Layer 7 of a small transformer language model trained on English Wikipedia (12 layers, counted from 0, width 96).
In attention head 1, each number of a token's query is one row of weights dot the token's vector x plus its bias. The head spreads its attention over the tokens so far by the softmax of query dot key.

Query weights of the head. A number n stands for n times 0.0029.
q0 (bias 0.108): -7 -25 -10 -13 -15 1 19 11 13 -45 4 -32 8 -18 -25 -2 14 32 -1 -1 -3 -19 4 34 21 13 -28 -7 5 40 18 -56 -27 41 -20 29 29 -9 -31 16 16 0 -49 8 36 5 14 -9 -28 -6 15 -7 9 3 -25 11 16 -3 -18 7 17 -11 33 3 -15 14 26 2 0 63 5 -31 -24 -14 -25 -2 9 -22 -45 7 11 22 4 0 21 -26 68 10 -3 -14 -29 6 12 -4 -7 5
q1 (bias -0.024): 23 -39 -5 -32 -6 -39 -16 0 18 41 -5 -7 -23 -7 18 20 9 5 5 -24 12 -17 38 -48 9 -13 49 12 -6 -21 -2 -6 22 -3 29 -51 -31 -31 53 18 -3 -40 -19 -14 3 -4 24 -23 2 -20 -17 19 -2 2 11 -10 -31 23 3 19 -29 23 17 2 -32 24 17 25 9 13 21 30 25 -40 -18 -17 11 -11 -5 26 21 -14 26 12 19 -13 -6 -12 19 -5 22 -30 -9 37 -11 -5
q2 (bias 0.030): -42 -7 -2 18 -4 3 -9 11 16 45 0 32 -12 -29 -28 -8 9 -2 14 -32 10 -2 -19 -19 -5 52 33 -27 51 -9 1 7 8 10 -15 5 -43 -49 -10 47 62 -7 -15 -16 10 13 16 -2 -6 -14 -15 -12 -50 -22 5 -12 -28 13 11 -13 -45 53 -8 41 25 34 14 -15 7 88 -47 40 -4 -29 9 -15 -20 5 -18 16 34 -14 -18 -11 -6 25 -16 -52 11 -11 27 -8 13 -6 15 -23
q3 (bias -0.208): -17 -10 20 -30 -53 -8 -16 33 9 17 8 6 17 13 8 -3 -10 -14 7 -50 -1 15 29 -40 44 15 22 -18 2 10 13 -42 26 -24 25 14 -13 3 5 20 3 -11 -9 -6 -23 8 -35 -2 -7 -2 -18 7 -10 17 11 56 -53 -12 0 -10 -21 42 4 23 2 -28 10 60 -1 27 47 -9 6 -22 -25 -34 -4 35 22 13 -33 -5 19 42 -26 -13 -61 -18 36 17 14 28 -55 -21 -21 13
q4 (bias 0.094): 2 36 -38 36 42 -40 22 -12 29 -28 -35 15 33 23 -5 9 4 -26 3 -42 -53 35 -72 12 -11 -13 2 5 -8 -28 -6 3 -13 -23 16 8 70 -14 -1 -17 -32 37 -1 0 20 -37 8 11 34 -15 5 -1 -16 17 -17 25 -4 34 -5 10 22 -25 1 -25 -5 -19 20 -6 4 -36 -19 -4 21 55 2 11 0 -4 8 17 40 17 23 6 9 -28 26 -9 8 -20 -25 -23 9 -10 -10 -30
q5 (bias 0.050): -7 -4 5 22 -4 -11 -20 5 14 -5 -19 3 -5 28 -4 -35 -23 -1 -5 39 -8 2 -8 52 -2 -14 1 -32 -24 -47 12 -3 -14 28 -1 -31 18 24 -11 -14 -5 39 -16 -1 1 1 67 -5 -19 -18 12 31 13 8 5 27 34 -7 -8 -22 -5 -28 14 -16 -18 5 21 13 -19 -19 29 18 -53 49 -26 31 -30 15 36 -21 2 11 43 -16 14 -46 48 -2 -45 -20 -16 7 6 9 -4 -40
q6 (bias 0.039): -27 -7 49 56 15 -4 31 34 14 -32 -10 15 -31 -46 -9 23 -42 -8 3 29 -9 -21 3 19 -24 23 -11 -8 16 -9 -46 -32 -8 -19 0 -25 -32 45 10 9 -26 27 -15 9 3 -21 -16 44 -4 -23 22 5 9 -51 51 -6 -1 -50 17 22 -14 20 8 13 9 17 -3 -4 17 19 -10 -10 13 7 37 34 13 -34 -19 -8 -8 -16 6 7 -29 12 -1 -30 -2 4 -4 43 19 -28 -12 -33
q7 (bias 0.078): -21 -7 -4 12 -60 25 -15 -7 12 57 29 7 34 -2 13 -4 31 -24 -23 34 -12 0 7 13 -20 -51 -10 24 7 1 17 19 -5 -9 12 10 -30 1 -16 -14 -24 -3 20 21 29 12 7 43 37 3 -20 -3 -4 -13 11 5 15 -2 -3 -23 -21 -18 -6 -9 -9 44 -23 -40 11 -23 35 1 -2 27 -19 5 -11 0 -16 4 21 -14 -25 -41 5 9 -36 -7 5 20 8 16 -32 19 -13 -19
q8 (bias 0.054): 66 -30 -40 20 7 29 15 -5 2 4 -3 -13 1 -6 17 -23 -8 -13 31 -17 -23 -4 35 -3 -6 -8 21 -6 11 -35 7 4 22 2 -33 18 -29 24 -27 33 0 -51 -24 10 7 -56 -20 39 47 5 -10 -13 -13 -25 54 15 -5 27 -8 -1 32 -4 -26 -17 30 28 -12 16 -33 -10 2 -59 -5 5 -9 19 -56 -13 7 4 10 7 21 15 10 38 -30 11 13 -66 30 31 9 14 -28 -6
q9 (bias -0.013): 4 -16 -11 21 91 20 1 26 -19 -9 -38 -1 -22 0 18 19 -18 -11 36 -20 46 -15 -23 33 29 3 -60 -8 1 -2 -23 25 -28 25 -4 10 1 15 18 -5 -4 -41 -52 15 40 -47 -17 -12 -7 31 -14 22 32 27 -9 27 -35 -38 -21 5 -9 -31 -9 -29 -6 33 25 -11 5 -44 7 26 2 19 24 10 -36 15 44 13 -9 -39 -43 6 37 -28 -7 -9 -24 -40 16 43 36 -3 -1 -23
q10 (bias -0.064): 11 27 23 -19 32 33 -38 0 -11 32 7 -19 11 2 12 28 -4 23 -36 -7 13 2 37 -17 -15 11 42 21 4 13 -22 -21 6 -9 2 2 -26 -14 -17 -5 -10 -12 -11 10 13 13 30 40 -68 32 -9 -25 -31 9 -26 -5 -20 -25 39 -17 -10 13 20 6 -6 -40 0 -1 -24 21 38 33 4 -65 28 -1 9 1 -20 -22 -46 33 -13 77 -13 -26 -38 20 20 -14 6 -7 -34 -1 1 21
q11 (bias 0.097): -18 25 10 -2 -26 -46 -6 27 -35 -28 -38 24 -21 -1 32 -19 2 -4 -25 26 -12 38 -35 20 4 -43 7 -7 -8 36 -8 38 29 42 0 35 12 9 9 -25 24 -11 -10 22 0 27 0 29 18 18 -6 -1 0 -20 -29 25 23 16 -4 10 2 6 5 -7 5 17 10 -7 12 -33 -20 0 2 -19 -9 -7 8 -5 -5 11 -13 -35 -9 -13 -18 -27 -45 15 -18 -14 16 1 36 -4 -7 -2
q12 (bias 0.087): 10 2 10 13 22 29 -3 23 16 -3 -15 -37 12 7 29 22 -43 -33 -26 18 -7 13 16 -38 -14 -6 -29 13 -15 8 -7 17 -43 -30 -24 -43 15 3 -7 -21 22 25 -25 -14 -10 -23 14 22 2 13 19 13 2 7 -2 -14 -17 -1 39 -10 -18 15 46 -1 42 54 -13 -11 23 -11 31 -20 14 -1 0 -6 -20 23 36 -14 -55 14 4 -16 9 -9 14 14 -1 -20 13 -8 3 -40 5 -29
q13 (bias 0.171): 5 -3 79 -10 21 -14 -21 -2 3 -16 -19 -27 20 -8 -19 7 -12 5 -5 8 28 -31 -3 25 -2 9 -9 52 1 -7 -31 48 -64 -11 -42 -28 14 40 -12 -36 0 20 -23 56 5 -10 42 2 -7 -28 10 -19 17 17 -8 -2 -1 -8 -7 -12 -13 -53 -18 -8 16 25 20 -14 46 -24 -50 -37 -3 96 14 -8 10 -13 -3 25 -2 -4 34 -18 27 -25 24 -18 24 5 -19 8 -17 -13 -38 29
q14 (bias 0.020): -31 -2 32 12 26 21 -2 53 28 62 -17 -26 -5 -4 21 -8 -26 25 6 -25 -15 15 24 8 -4 10 17 9 11 -6 -1 -26 11 -6 19 4 22 -14 -19 3 -20 -23 -6 -14 11 35 5 -11 -6 -30 -25 17 -17 12 -13 1 -16 36 7 6 -35 9 -10 14 -23 4 -9 -1 10 6 -10 -22 8 -45 -13 -36 -27 -7 0 -11 -6 22 11 13 6 30 -5 -8 10 28 -3 -10 -25 -36 3 2
q15 (bias -0.107): 11 -39 26 -26 2 -28 6 -9 1 10 9 39 34 41 -27 -20 -1 -11 5 -4 -28 11 17 7 22 9 21 7 -58 9 27 -17 7 -17 52 17 -11 4 -14 -5 -25 6 -2 -13 -10 1 7 20 0 1 19 12 6 -3 -3 -2 -4 1 17 1 -17 -21 16 -15 21 31 -23 -14 -21 55 7 9 21 -42 -9 -41 7 27 2 -11 -27 10 18 53 -11 -14 -81 -25 36 32 8 -26 -19 -8 -24 8
q16 (bias -0.100): -4 14 -13 -4 -1 -25 -5 13 -52 36 19 -5 16 -10 10 13 -24 54 -7 -31 22 9 28 -3 23 14 -15 18 -31 -16 28 -3 23 -2 27 -24 -17 8 -8 42 -12 -26 26 -10 4 -10 -16 12 20 21 -9 9 27 27 -13 -20 -26 5 40 -33 -61 27 41 9 10 -18 0 7 -15 -11 4 42 16 3 -2 -67 7 -2 -5 20 -1 0 -21 24 -24 -28 -7 -7 -28 4 -15 -1 -33 -17 -7 27
q17 (bias 0.175): -18 -36 4 19 15 23 -30 9 13 -14 -49 -33 4 10 -14 -6 -18 -8 -5 16 9 -71 -6 16 -2 -2 -45 -14 60 4 -3 14 1 -26 8 -2 9 33 -10 -38 13 21 -15 19 18 -14 21 -21 -2 -50 29 -37 27 2 3 -27 34 -19 -29 21 -12 13 33 -29 55 -9 10 -7 25 -6 14 -3 -10 24 30 -10 -11 -34 41 -5 -11 -20 -43 -45 42 1 33 31 33 -25 -14 29 36 7 11 -13
q18 (bias -0.001): -1 -8 36 4 11 8 -6 13 -36 -16 40 26 -12 -6 16 11 -17 14 -38 -19 -19 11 12 -10 -21 -21 24 -8 -5 -40 1 -30 -7 4 23 -3 6 -16 -6 17 28 -7 19 -36 15 21 -10 -13 -16 9 19 -2 -12 32 -6 28 -6 -10 54 -10 35 15 23 2 -8 15 -7 4 -22 3 17 -20 -22 -7 -41 12 5 -25 4 -35 17 17 12 -13 -23 15 -11 6 33 -7 -7 -34 -14 -18 -5 44
q19 (bias -0.183): 4 8 -41 15 20 -18 39 27 13 -1 49 -42 23 -1 9 -3 -6 -37 -1 -15 -54 23 5 1 -19 -1 24 14 26 -9 -5 26 14 -24 1 -24 -40 -37 19 -24 -1 -9 42 -37 19 32 -22 4 8 48 -21 5 -4 23 -11 -6 -10 18 -1 -10 -13 26 11 3 -2 7 -4 -40 -8 9 43 -2 -15 -21 -24 -34 16 11 -16 -29 15 -5 6 -9 16 17 -22 -19 34 6 42 37 -8 -30 -13 -2
q20 (bias 0.028): -31 -15 34 -12 34 6 -16 -12 2 52 -6 1 18 -16 13 -5 -35 4 -44 -18 48 49 -1 -24 9 3 7 -22 40 -7 -1 1 15 -34 7 -22 -47 28 22 36 3 0 -6 -35 25 -3 -28 -8 4 18 15 8 0 -58 -45 -28 -11 5 -32 51 13 36 23 -2 5 6 -13 14 29 2 16 -24 -12 -2 -18 -37 42 -18 11 41 -31 2 -13 -20 10 -26 -5 2 39 28 -21 8 -7 -4 5 10
q21 (bias 0.010): -18 -35 17 16 22 -10 2 10 33 -5 -87 -22 -3 -6 2 39 -32 -29 14 29 21 11 26 21 -30 -15 7 -4 -48 0 -4 -9 -44 -2 -10 7 24 -22 -17 -26 30 3 0 -8 21 -57 -13 -7 2 -19 -1 -13 -8 19 19 30 4 -7 -14 7 -8 -16 -13 12 4 36 -31 14 11 -17 -26 44 -12 22 17 13 -1 7 19 -62 27 16 36 7 40 -4 50 -12 -34 -38 0 32 24 -21 7 -4
q22 (bias 0.064): 15 -37 0 13 -6 -37 20 -18 9 12 54 -14 8 16 1 13 36 -7 -9 -22 30 -14 30 1 25 -5 31 -14 -1 -5 -10 -25 3 -12 7 -14 9 5 7 29 28 15 -5 0 2 -25 56 9 48 13 3 -14 15 34 -38 -31 -58 -9 -19 -32 -8 -20 30 19 -60 -4 -15 -3 2 6 36 22 17 0 -45 -11 22 28 8 0 -29 -8 -12 -10 26 -27 -30 -38 6 35 -12 -29 0 10 -12 -10
q23 (bias 0.230): 49 24 1 45 45 -30 -11 -43 15 24 -34 -67 39 9 -1 -9 8 2 -31 63 35 -28 -19 43 17 -78 -16 9 -21 5 38 36 9 -5 -23 -6 62 10 -22 -62 49 8 5 22 0 -5 47 39 32 25 10 -2 -35 15 16 40 -47 14 -20 -13 25 -65 -33 -28 55 21 8 -22 17 -46 -12 13 -75 57 3 41 -54 -52 -17 -19 0 -3 -72 -37 -9 -12 30 34 43 -33 6 45 19 5 -48 -76
q24 (bias 0.027): -43 -23 -24 -6 -39 -19 13 16 -34 40 62 8 -11 9 27 15 3 -8 -8 -49 0 1 75 -11 24 -45 32 -11 26 36 9 -43 7 16 27 -30 -52 -45 36 28 1 -1 17 -14 43 -5 6 -38 17 8 19 11 -23 14 25 7 -36 4 19 24 -20 -4 19 69 18 15 14 -5 -6 32 -2 -29 29 -14 18 -43 -16 2 -9 17 -5 5 -23 -5 -1 -6 -74 -45 14 -60 -7 50 -27 -9 -7 26
q25 (bias -0.076): -32 -20 77 -16 0 -1 2 -40 8 -3 -2 0 14 23 -32 13 30 33 -11 -20 -15 -25 -20 1 11 28 39 -6 -10 -31 -38 -6 -14 -32 44 13 32 -14 -7 -5 -19 24 -75 13 2 -7 -17 11 5 16 11 -41 -10 -10 1 -1 11 -18 39 -26 -39 -17 -29 -13 19 -48 -4 0 15 25 -2 -2 4 14 4 -2 62 20 0 -29 -2 34 10 36 -4 24 6 -26 14 6 23 24 6 3 15 -16
q26 (bias -0.028): 0 18 -9 -15 23 -3 38 -51 9 -32 32 -33 23 -29 -5 5 -6 -11 42 11 45 -18 17 18 7 11 -41 28 8 -17 13 22 10 -25 -9 41 -16 -13 -4 10 -38 -2 27 3 -23 21 27 30 25 -36 -11 -3 -14 -25 11 -10 -3 4 22 -36 -2 15 5 -32 37 -11 0 -18 -24 -33 -1 4 -23 30 -3 3 16 -7 -10 17 27 -36 -17 -22 -32 7 16 13 -15 -18 -5 -4 17 -23 20 14
q27 (bias 0.144): 6 -13 3 26 9 17 30 13 9 -7 11 6 -16 11 -34 15 -1 -15 -14 40 26 -2 -38 -1 15 -1 -11 18 0 13 7 27 6 -29 -3 -4 27 35 -14 -3 -13 7 8 22 -5 -16 8 35 -15 5 -2 25 7 -15 42 -20 -12 -13 -44 -25 10 -4 12 23 13 1 -18 -16 -13 -60 -32 32 -15 17 -54 5 6 -21 -9 -15 -21 -21 35 14 -9 47 -7 -17 -34 -29 -8 18 0 25 -15 -16
q28 (bias -0.050): 20 -9 2 13 22 5 -14 -18 -3 -47 -37 -33 -5 58 11 -10 -7 -20 49 7 3 -12 7 14 2 4 17 3 5 6 -21 -9 17 30 -23 1 -16 -7 7 -7 -15 -30 -8 6 -15 -49 -18 8 -6 -11 -41 22 12 7 -25 26 15 12 -20 -28 19 -16 -5 -2 -11 68 28 -15 7 -28 29 20 12 25 14 25 -23 -17 -16 17 -10 6 -10 -10 -26 37 42 14 -22 -23 -29 22 39 17 -14 -14
q29 (bias -0.066): 4 30 -13 10 -37 -1 -2 -16 -30 22 15 2 15 38 -26 13 1 23 -11 31 -50 -1 22 -1 29 -28 14 22 34 23 -8 -23 -5 -19 26 -13 10 14 0 -12 65 -36 -8 8 -5 -21 -1 -25 20 5 -9 -10 -24 2 15 -29 0 1 -17 32 -30 -15 9 -7 11 -27 -29 34 -28 -4 -15 5 0 19 1 10 -26 -19 3 -19 -5 9 -2 -6 23 39 6 -19 -14 -6 -9 3 20 23 11 -25
q30 (bias 0.066): 20 -19 -26 -24 -14 37 18 9 2 20 -69 19 34 24 -37 -10 -12 -25 -4 36 18 -40 -7 12 -10 -16 -14 25 15 -26 -27 -8 -18 37 -34 25 39 22 12 52 1 36 -2 -7 -32 -8 7 23 30 -17 -11 -6 1 41 -5 -33 16 41 -26 46 4 -12 -29 -50 13 0 43 17 3 -14 -23 -34 -19 21 -9 -32 27 -53 12 14 -12 -33 9 5 48 -23 4 27 40 -19 -44 12 6 -32 -23 8
q31 (bias -0.116): -26 10 -5 -10 -17 -5 8 1 6 -23 -1 1 73 -20 39 -6 22 -43 1 26 -4 -7 -23 -11 -10 21 -41 -53 45 34 -12 3 18 14 7 16 16 -9 5 -4 -27 -68 13 -13 8 25 -36 -3 14 22 53 1 -25 -2 -5 -19 16 1 24 14 5 -7 31 -16 -20 19 -57 2 -6 -19 26 -6 20 3 15 -8 44 17 -18 -11 -6 -51 34 -10 -22 39 20 -11 -34 -21 -18 -1 18 3 -5 15

Each question shows a short text with each token's key, already scaled and adjusted for position as the last token sees it. A number n stands for n times 0.01.

Then comes the last token's vector x. A number n stands for n times 0.055.

0 ".5": -9 19 42 8 21 5 -12 -19 -20 -24 -12 34 6 -26 28 0 3 -11 16 12 22 -12 -9 -31 32 -7 -25 3 -29 -1 -30 -12
1 " |": 16 13 46 37 -37 -3 5 28 -19 -39 6 21 4 -22 53 12 14 -14 24 10 17 -33 -8 -11 42 -19 -30 -13 -40 1 -9 -31
2 "\n": -19 16 35 19 9 -4 -16 -25 -7 -25 -3 29 14 -30 27 1 9 -8 18 11 23 -28 -14 -22 30 -23 -31 7 -24 4 -17 -21
3 "|": 9 19 52 16 -5 16 -18 9 -1 -44 -12 18 -2 -27 13 17 6 -3 15 18 12 -30 4 -4 52 -31 -39 6 -19 9 -10 -33
4 " ": -10 19 32 41 -13 -15 -21 21 0 -42 -20 4 -16 -41 19 23 20 3 7 31 18 -23 -4 -27 40 -11 -32 -33 -11 24 -12 -6
5 " |": 20 14 52 31 -37 7 -10 24 4 -40 -11 4 -7 -26 18 16 5 8 11 1 16 -30 2 1 42 -17 -32 -30 -24 4 -2 -44
x: 22 -7 -20 -4 -15 -22 -29 -8 32 -9 -12 11 -1 46 4 -45 26 4 -26 19 -33 2 15 -35 21 -38 5 8 -23 -12 57 28 1 -26 -5 13 9 13 11 -5 53 32 25 -16 3 -15 19 4 62 2 -7 1 6 -15 -2 -8 13 -15 14 -11 -12 -3 27 -24 30 20 13 11 13 18 -38 -34 -26 -1 -66 -3 -55 24 30 1 39 27 -31 -24 20 6 7 13 15 17 18 -69 12 -27 -36 -25
Which token does the last token look at most? 3 "|"

0 "ourn": -7 17 39 5 16 4 -12 -19 -20 -20 -4 38 3 -32 27 -2 12 -12 15 10 22 -12 -6 -30 34 -8 -27 6 -24 3 -21 -5
1 "am": 6 15 56 40 -9 13 -6 12 -20 -16 6 4 1 -19 19 31 43 -32 3 30 -19 -22 22 -28 51 1 -21 -12 -14 4 -12 -9
2 "ents": -5 26 43 24 -6 -16 -16 12 -31 -22 -4 26 -21 -10 6 29 30 -25 2 0 -18 -26 9 -53 44 -7 -22 -5 -30 17 -33 5
3 " |": 7 5 43 14 -20 -4 0 15 -31 -35 2 19 1 -7 26 7 12 -6 30 -3 12 -29 2 -15 23 -31 -32 -1 -35 -3 -13 -27
4 "\n": -19 16 34 19 12 -2 -16 -26 -7 -24 -5 28 10 -27 23 0 10 -7 18 10 24 -29 -11 -21 30 -24 -30 7 -22 2 -13 -22
5 "\n": -28 10 30 15 4 0 -13 -19 7 -26 -4 29 7 -31 14 4 8 -22 12 20 15 -38 -22 -19 21 -39 -29 10 -18 2 -16 -18
x: 57 0 -43 16 -30 -41 0 31 27 -30 -17 11 -29 2 -10 -37 -37 -11 -34 5 -41 3 -35 -10 -5 6 -4 -20 -15 -14 28 26 7 -9 -5 -48 -3 53 -17 -22 17 -5 -5 18 -17 23 32 -25 3 -4 -35 47 15 -19 32 8 -47 3 8 -7 -4 19 37 15 1 42 13 19 23 17 -9 -3 -10 6 3 16 -60 15 16 -17 28 23 3 -23 0 15 16 30 -2 -19 62 -49 15 8 -24 18
Which token does the last token look at most, and with what share of its attention? 5 "\n", with about 60%

0 "ives": -7 15 39 4 16 3 -16 -17 -24 -20 -10 35 6 -19 24 -1 5 -6 18 6 21 -11 -5 -29 34 -9 -25 6 -33 -1 -27 -10
1 " form": -11 11 38 57 -4 4 -5 18 -14 -11 -3 18 -19 -27 25 6 29 -22 2 -6 9 -29 8 -58 32 7 -29 9 -31 12 -27 -3
2 "ing": 4 -8 34 38 -11 -14 6 8 -28 -30 -15 26 -18 -21 18 5 26 -32 7 -2 11 -37 -4 -48 9 -9 -16 -3 -27 -14 -24 11
3 " the": -2 17 39 10 -1 13 -9 -5 -27 -18 -18 33 -11 -22 9 7 0 -3 2 12 21 -34 10 -43 25 -17 -27 12 -21 -14 -33 -12
4 " larg": -19 7 11 47 -15 -21 4 -1 -7 -10 13 13 -23 -32 7 37 35 -24 -10 1 33 -43 8 -70 -8 -3 -7 7 -20 -17 10 -2
5 "est": -9 35 16 31 -5 -12 -1 2 -12 5 10 12 -38 -30 -4 7 26 -43 -9 20 -8 -55 17 -59 14 -17 -13 -10 -9 -24 -33 -15
x: 21 8 17 9 -16 11 -37 7 -11 -27 -13 47 -5 -18 -17 -66 10 62 -6 -9 -17 6 -43 57 0 -28 -26 -34 -11 -5 35 31 -23 20 23 -40 14 13 -13 -2 8 19 36 -4 -34 27 13 -4 11 -38 12 49 27 -12 -2 13 5 -9 -30 2 14 8 7 -35 -23 29 -1 3 -5 -19 17 7 -12 33 -38 17 22 -38 29 28 41 1 -22 -26 -13 -24 19 21 45 2 -20 -30 -6 21 -38 -26
Which token does the last token look at most? 3 " the"

0 " |": -4 16 41 3 10 9 -11 -15 -24 -24 -6 30 10 -17 28 -1 1 -1 17 6 28 -13 -4 -18 34 -15 -26 5 -30 -5 -23 -19
1 " 3": 5 5 24 44 -17 -11 -11 -7 -22 -22 23 -9 -30 -45 16 1 19 -26 25 32 12 -36 -5 -42 43 -12 -25 -19 -13 -10 -28 -18
2 ".7": 1 7 30 36 -5 3 22 9 -9 -26 11 -9 -13 -26 11 27 20 -23 6 34 -9 -28 -30 -42 35 0 -5 -8 -13 -3 -13 -14
3 " |": 26 5 31 42 -41 -4 9 28 -21 -41 25 3 3 -3 46 28 19 -21 16 14 -1 -29 -10 5 35 -18 -22 -6 -23 0 0 -22
4 " N": -2 15 24 54 -1 0 1 7 -11 -22 -5 0 -20 -19 15 27 37 -23 21 29 -1 -18 -6 -39 56 -18 -21 -18 -21 7 -15 7
5 "/": -5 11 10 41 4 -10 21 2 -11 -28 19 19 -13 -31 15 32 17 -8 8 12 21 -10 -4 -32 26 2 -5 -19 -14 -1 -29 6
x: -23 -13 -6 -11 44 -14 -15 0 3 -4 -66 -14 19 39 15 -25 5 31 -60 -8 -13 -8 -3 -1 -8 1 5 25 -21 -27 84 29 -16 7 15 -28 27 33 10 -19 -4 9 21 -5 37 16 21 3 15 -35 23 -18 -1 -45 35 -51 -4 22 -10 -8 45 10 -14 -4 21 22 -19 52 -6 -6 -6 -7 -2 37 -55 4 5 25 -23 13 15 -3 -44 14 15 -46 1 21 -2 -3 -50 -3 -25 2 6 2
Which two tokens does the last token look at most, in order? 0 " |", 3 " |"

0 "ow": -3 15 37 3 21 8 -17 -23 -20 -23 -9 30 8 -24 25 1 5 -6 19 8 23 -15 -5 -35 31 -5 -29 -1 -28 0 -26 -9
1 "ard": 5 25 47 22 -4 -4 -10 -6 -19 -14 4 -6 -19 -31 12 11 30 -39 18 22 -7 -38 22 -60 39 6 -30 -10 -14 8 -31 -5
2 " T": -2 27 31 45 6 -11 -9 -11 -20 -15 -4 15 -20 -56 2 27 25 -5 6 31 3 -18 14 -48 25 5 -32 -11 -19 16 -20 -3
3 "uck": 11 20 37 30 -4 -23 2 -9 -44 -16 15 4 -4 -31 6 19 35 -19 3 24 23 -20 4 -65 24 5 -9 -21 -34 5 -20 -7
4 "ner": 7 28 48 33 -11 -24 13 -11 -31 -20 14 -14 -10 -38 7 19 21 -26 2 29 -5 -20 9 -27 29 3 -4 -8 -8 4 -37 -6
5 " report": 6 -1 48 24 -5 -12 -1 13 -26 -26 5 25 -12 -29 17 9 11 -37 -1 15 -4 -30 8 -52 23 -10 -21 9 -29 10 -16 -6
x: -30 -4 -39 -2 -17 -14 1 22 16 -42 24 21 -7 8 -27 -28 23 -19 -48 46 -1 -2 -8 36 -30 -7 -14 -17 -20 40 38 13 10 21 -46 -10 20 31 34 -28 23 18 29 22 -13 -20 41 -49 -9 -14 -7 -2 -11 -17 -7 -3 -27 36 -30 21 33 1 -11 6 -17 12 7 -7 16 -16 -1 17 7 16 -5 55 -31 -29 -14 -31 22 -35 21 -40 -13 6 41 25 37 27 11 -10 -14 46 -35 -29
Which token does the last token look at most? 0 "ow"

0 "enn": -6 24 40 5 21 7 -16 -20 -17 -20 -5 27 6 -25 29 3 11 -5 12 6 26 -12 1 -31 32 -8 -24 2 -26 3 -25 -13
1 "ed": 20 7 68 29 -16 -1 10 8 -12 -33 4 -10 -12 -48 4 20 31 -36 -4 18 -7 -14 3 -46 23 -16 -9 -6 -19 -10 -19 0
2 "y": 4 19 43 34 -21 -1 -11 -18 -17 -12 4 -8 -16 -38 -14 21 24 -44 12 2 -17 -31 17 -43 34 -10 -7 -8 -6 -1 -34 12
3 " |": 14 9 51 20 -31 5 8 20 -29 -41 12 12 2 -13 22 15 10 -9 17 1 9 -37 3 -7 27 -30 -28 -2 -34 -10 -7 -37
4 " 6": 6 6 34 34 -31 -9 -1 -4 -28 -21 18 -5 -39 -43 -1 -4 5 -24 15 16 3 -41 -5 -40 25 -7 -19 -1 -7 -1 -32 -16
5 "3": 19 18 30 45 -24 -1 -3 -1 -27 -29 8 -11 -20 -22 10 8 19 -29 4 34 0 -18 -3 -39 21 -5 -15 -7 -14 2 -20 -17
x: 43 4 16 2 -1 1 16 -17 4 3 6 -18 -8 21 7 -48 3 73 2 -41 27 -2 -34 0 -14 -12 4 29 -38 36 74 16 -6 -11 6 -29 14 -2 28 -17 -1 41 3 10 -14 34 57 6 -9 -37 -10 1 -1 -13 7 -14 40 31 -30 32 18 -3 -2 19 -16 -5 -13 -20 -7 -7 -39 -6 -29 34 -8 32 -6 -53 -2 19 -7 -1 -17 -21 11 -18 -14 30 9 -13 -15 26 23 -19 -50 -68
Which token does the last token look at most, and with what share of its attention? 3 " |", with about 80%

0 "ly": -8 19 39 -1 13 6 -14 -23 -23 -22 -12 29 3 -22 21 -6 0 -7 17 7 25 -12 -4 -39 32 -10 -28 0 -33 -4 -29 -8
1 " served": 2 -4 63 18 -18 -30 13 0 -39 -36 1 31 -12 -31 -3 15 13 -30 5 -7 0 -34 -7 -62 11 -1 -22 12 -40 -13 -18 -19
2 " as": 17 20 47 16 -44 -10 -20 -10 -34 -14 -9 26 -24 -18 -8 6 9 -15 11 -17 15 -40 10 -45 4 -22 -24 7 -17 -5 -18 -12
3 " a": 2 2 21 24 -30 10 -1 2 -45 -24 -2 21 -28 -25 -10 1 6 -3 14 -8 20 -45 9 -59 13 -21 -16 30 -27 -20 -9 -1
4 " US": -18 40 16 46 -5 -16 3 -7 -6 -4 -6 12 -31 -40 -13 19 4 -25 4 13 20 -36 17 -41 13 -16 -17 8 -18 -28 -38 -21
5 " Mar": 12 24 26 32 -26 -7 17 4 -8 -3 -3 0 -5 -27 12 29 19 -12 3 18 9 -18 13 -38 41 6 -39 -6 -22 -20 -11 -27
x: -40 40 -25 -32 -24 -9 -34 47 45 -18 7 15 37 43 -50 -18 24 50 -50 7 0 18 -16 0 16 5 -20 13 -6 6 21 1 0 17 -21 11 -11 14 -2 -17 6 15 17 -29 43 6 12 -2 -10 11 25 -22 25 -1 8 10 -26 -5 -20 15 28 16 15 -5 40 -14 18 33 -19 -63 -2 10 -10 41 -29 -48 -4 -5 33 20 -9 -22 -30 -22 9 -45 -17 16 7 3 32 -31 18 -5 -33 -45
Which token does the last token look at most, and with what share of its attention? 3 " a", with about 40%

0 " |": -4 16 41 3 10 9 -11 -15 -24 -24 -6 30 10 -17 28 -1 1 -1 17 6 28 -13 -4 -18 34 -15 -26 5 -30 -5 -23 -19
1 " 6": -2 5 28 36 -35 -8 2 0 -25 -25 20 -6 -38 -50 8 -4 11 -22 16 23 10 -44 -8 -46 35 -6 -17 -4 -5 -4 -42 -11
2 " |": 22 1 29 38 -36 6 21 20 -26 -43 26 -7 1 -8 35 22 19 -18 19 16 7 -30 -11 -12 48 -24 -25 -6 -28 -18 -5 -39
3 " 10": 9 7 13 48 -19 -7 8 4 -28 -32 28 -24 -35 -31 16 8 16 -25 12 31 8 -37 -15 -40 39 -3 -14 -13 -3 -16 -18 -7
4 ".9": 7 7 25 43 2 2 18 3 -18 -32 17 -7 -9 -14 18 38 23 -37 7 40 -11 -23 -21 -37 25 6 -10 -10 -17 -14 -11 -13
5 " |": 26 5 26 41 -34 -6 7 24 -28 -40 28 9 -2 2 47 33 17 -27 14 10 -3 -28 -7 2 26 -11 -28 -12 -25 -4 -1 -15
x: -30 -13 9 -6 -10 0 -2 -24 14 -27 -21 -26 7 25 36 1 -11 49 -6 26 22 8 17 32 5 -8 8 37 -34 14 62 16 17 2 1 -14 43 7 0 -32 -2 46 28 -11 -11 37 26 8 11 -45 2 3 -7 -27 -24 -2 9 11 1 4 4 -14 -33 -8 18 10 -13 3 50 11 -31 -66 -22 -16 -29 29 21 -16 21 18 -2 12 -34 -34 -22 -6 -8 57 39 16 -18 -36 -19 -24 -48 -41
Which token does the last token look at most? 5 " |"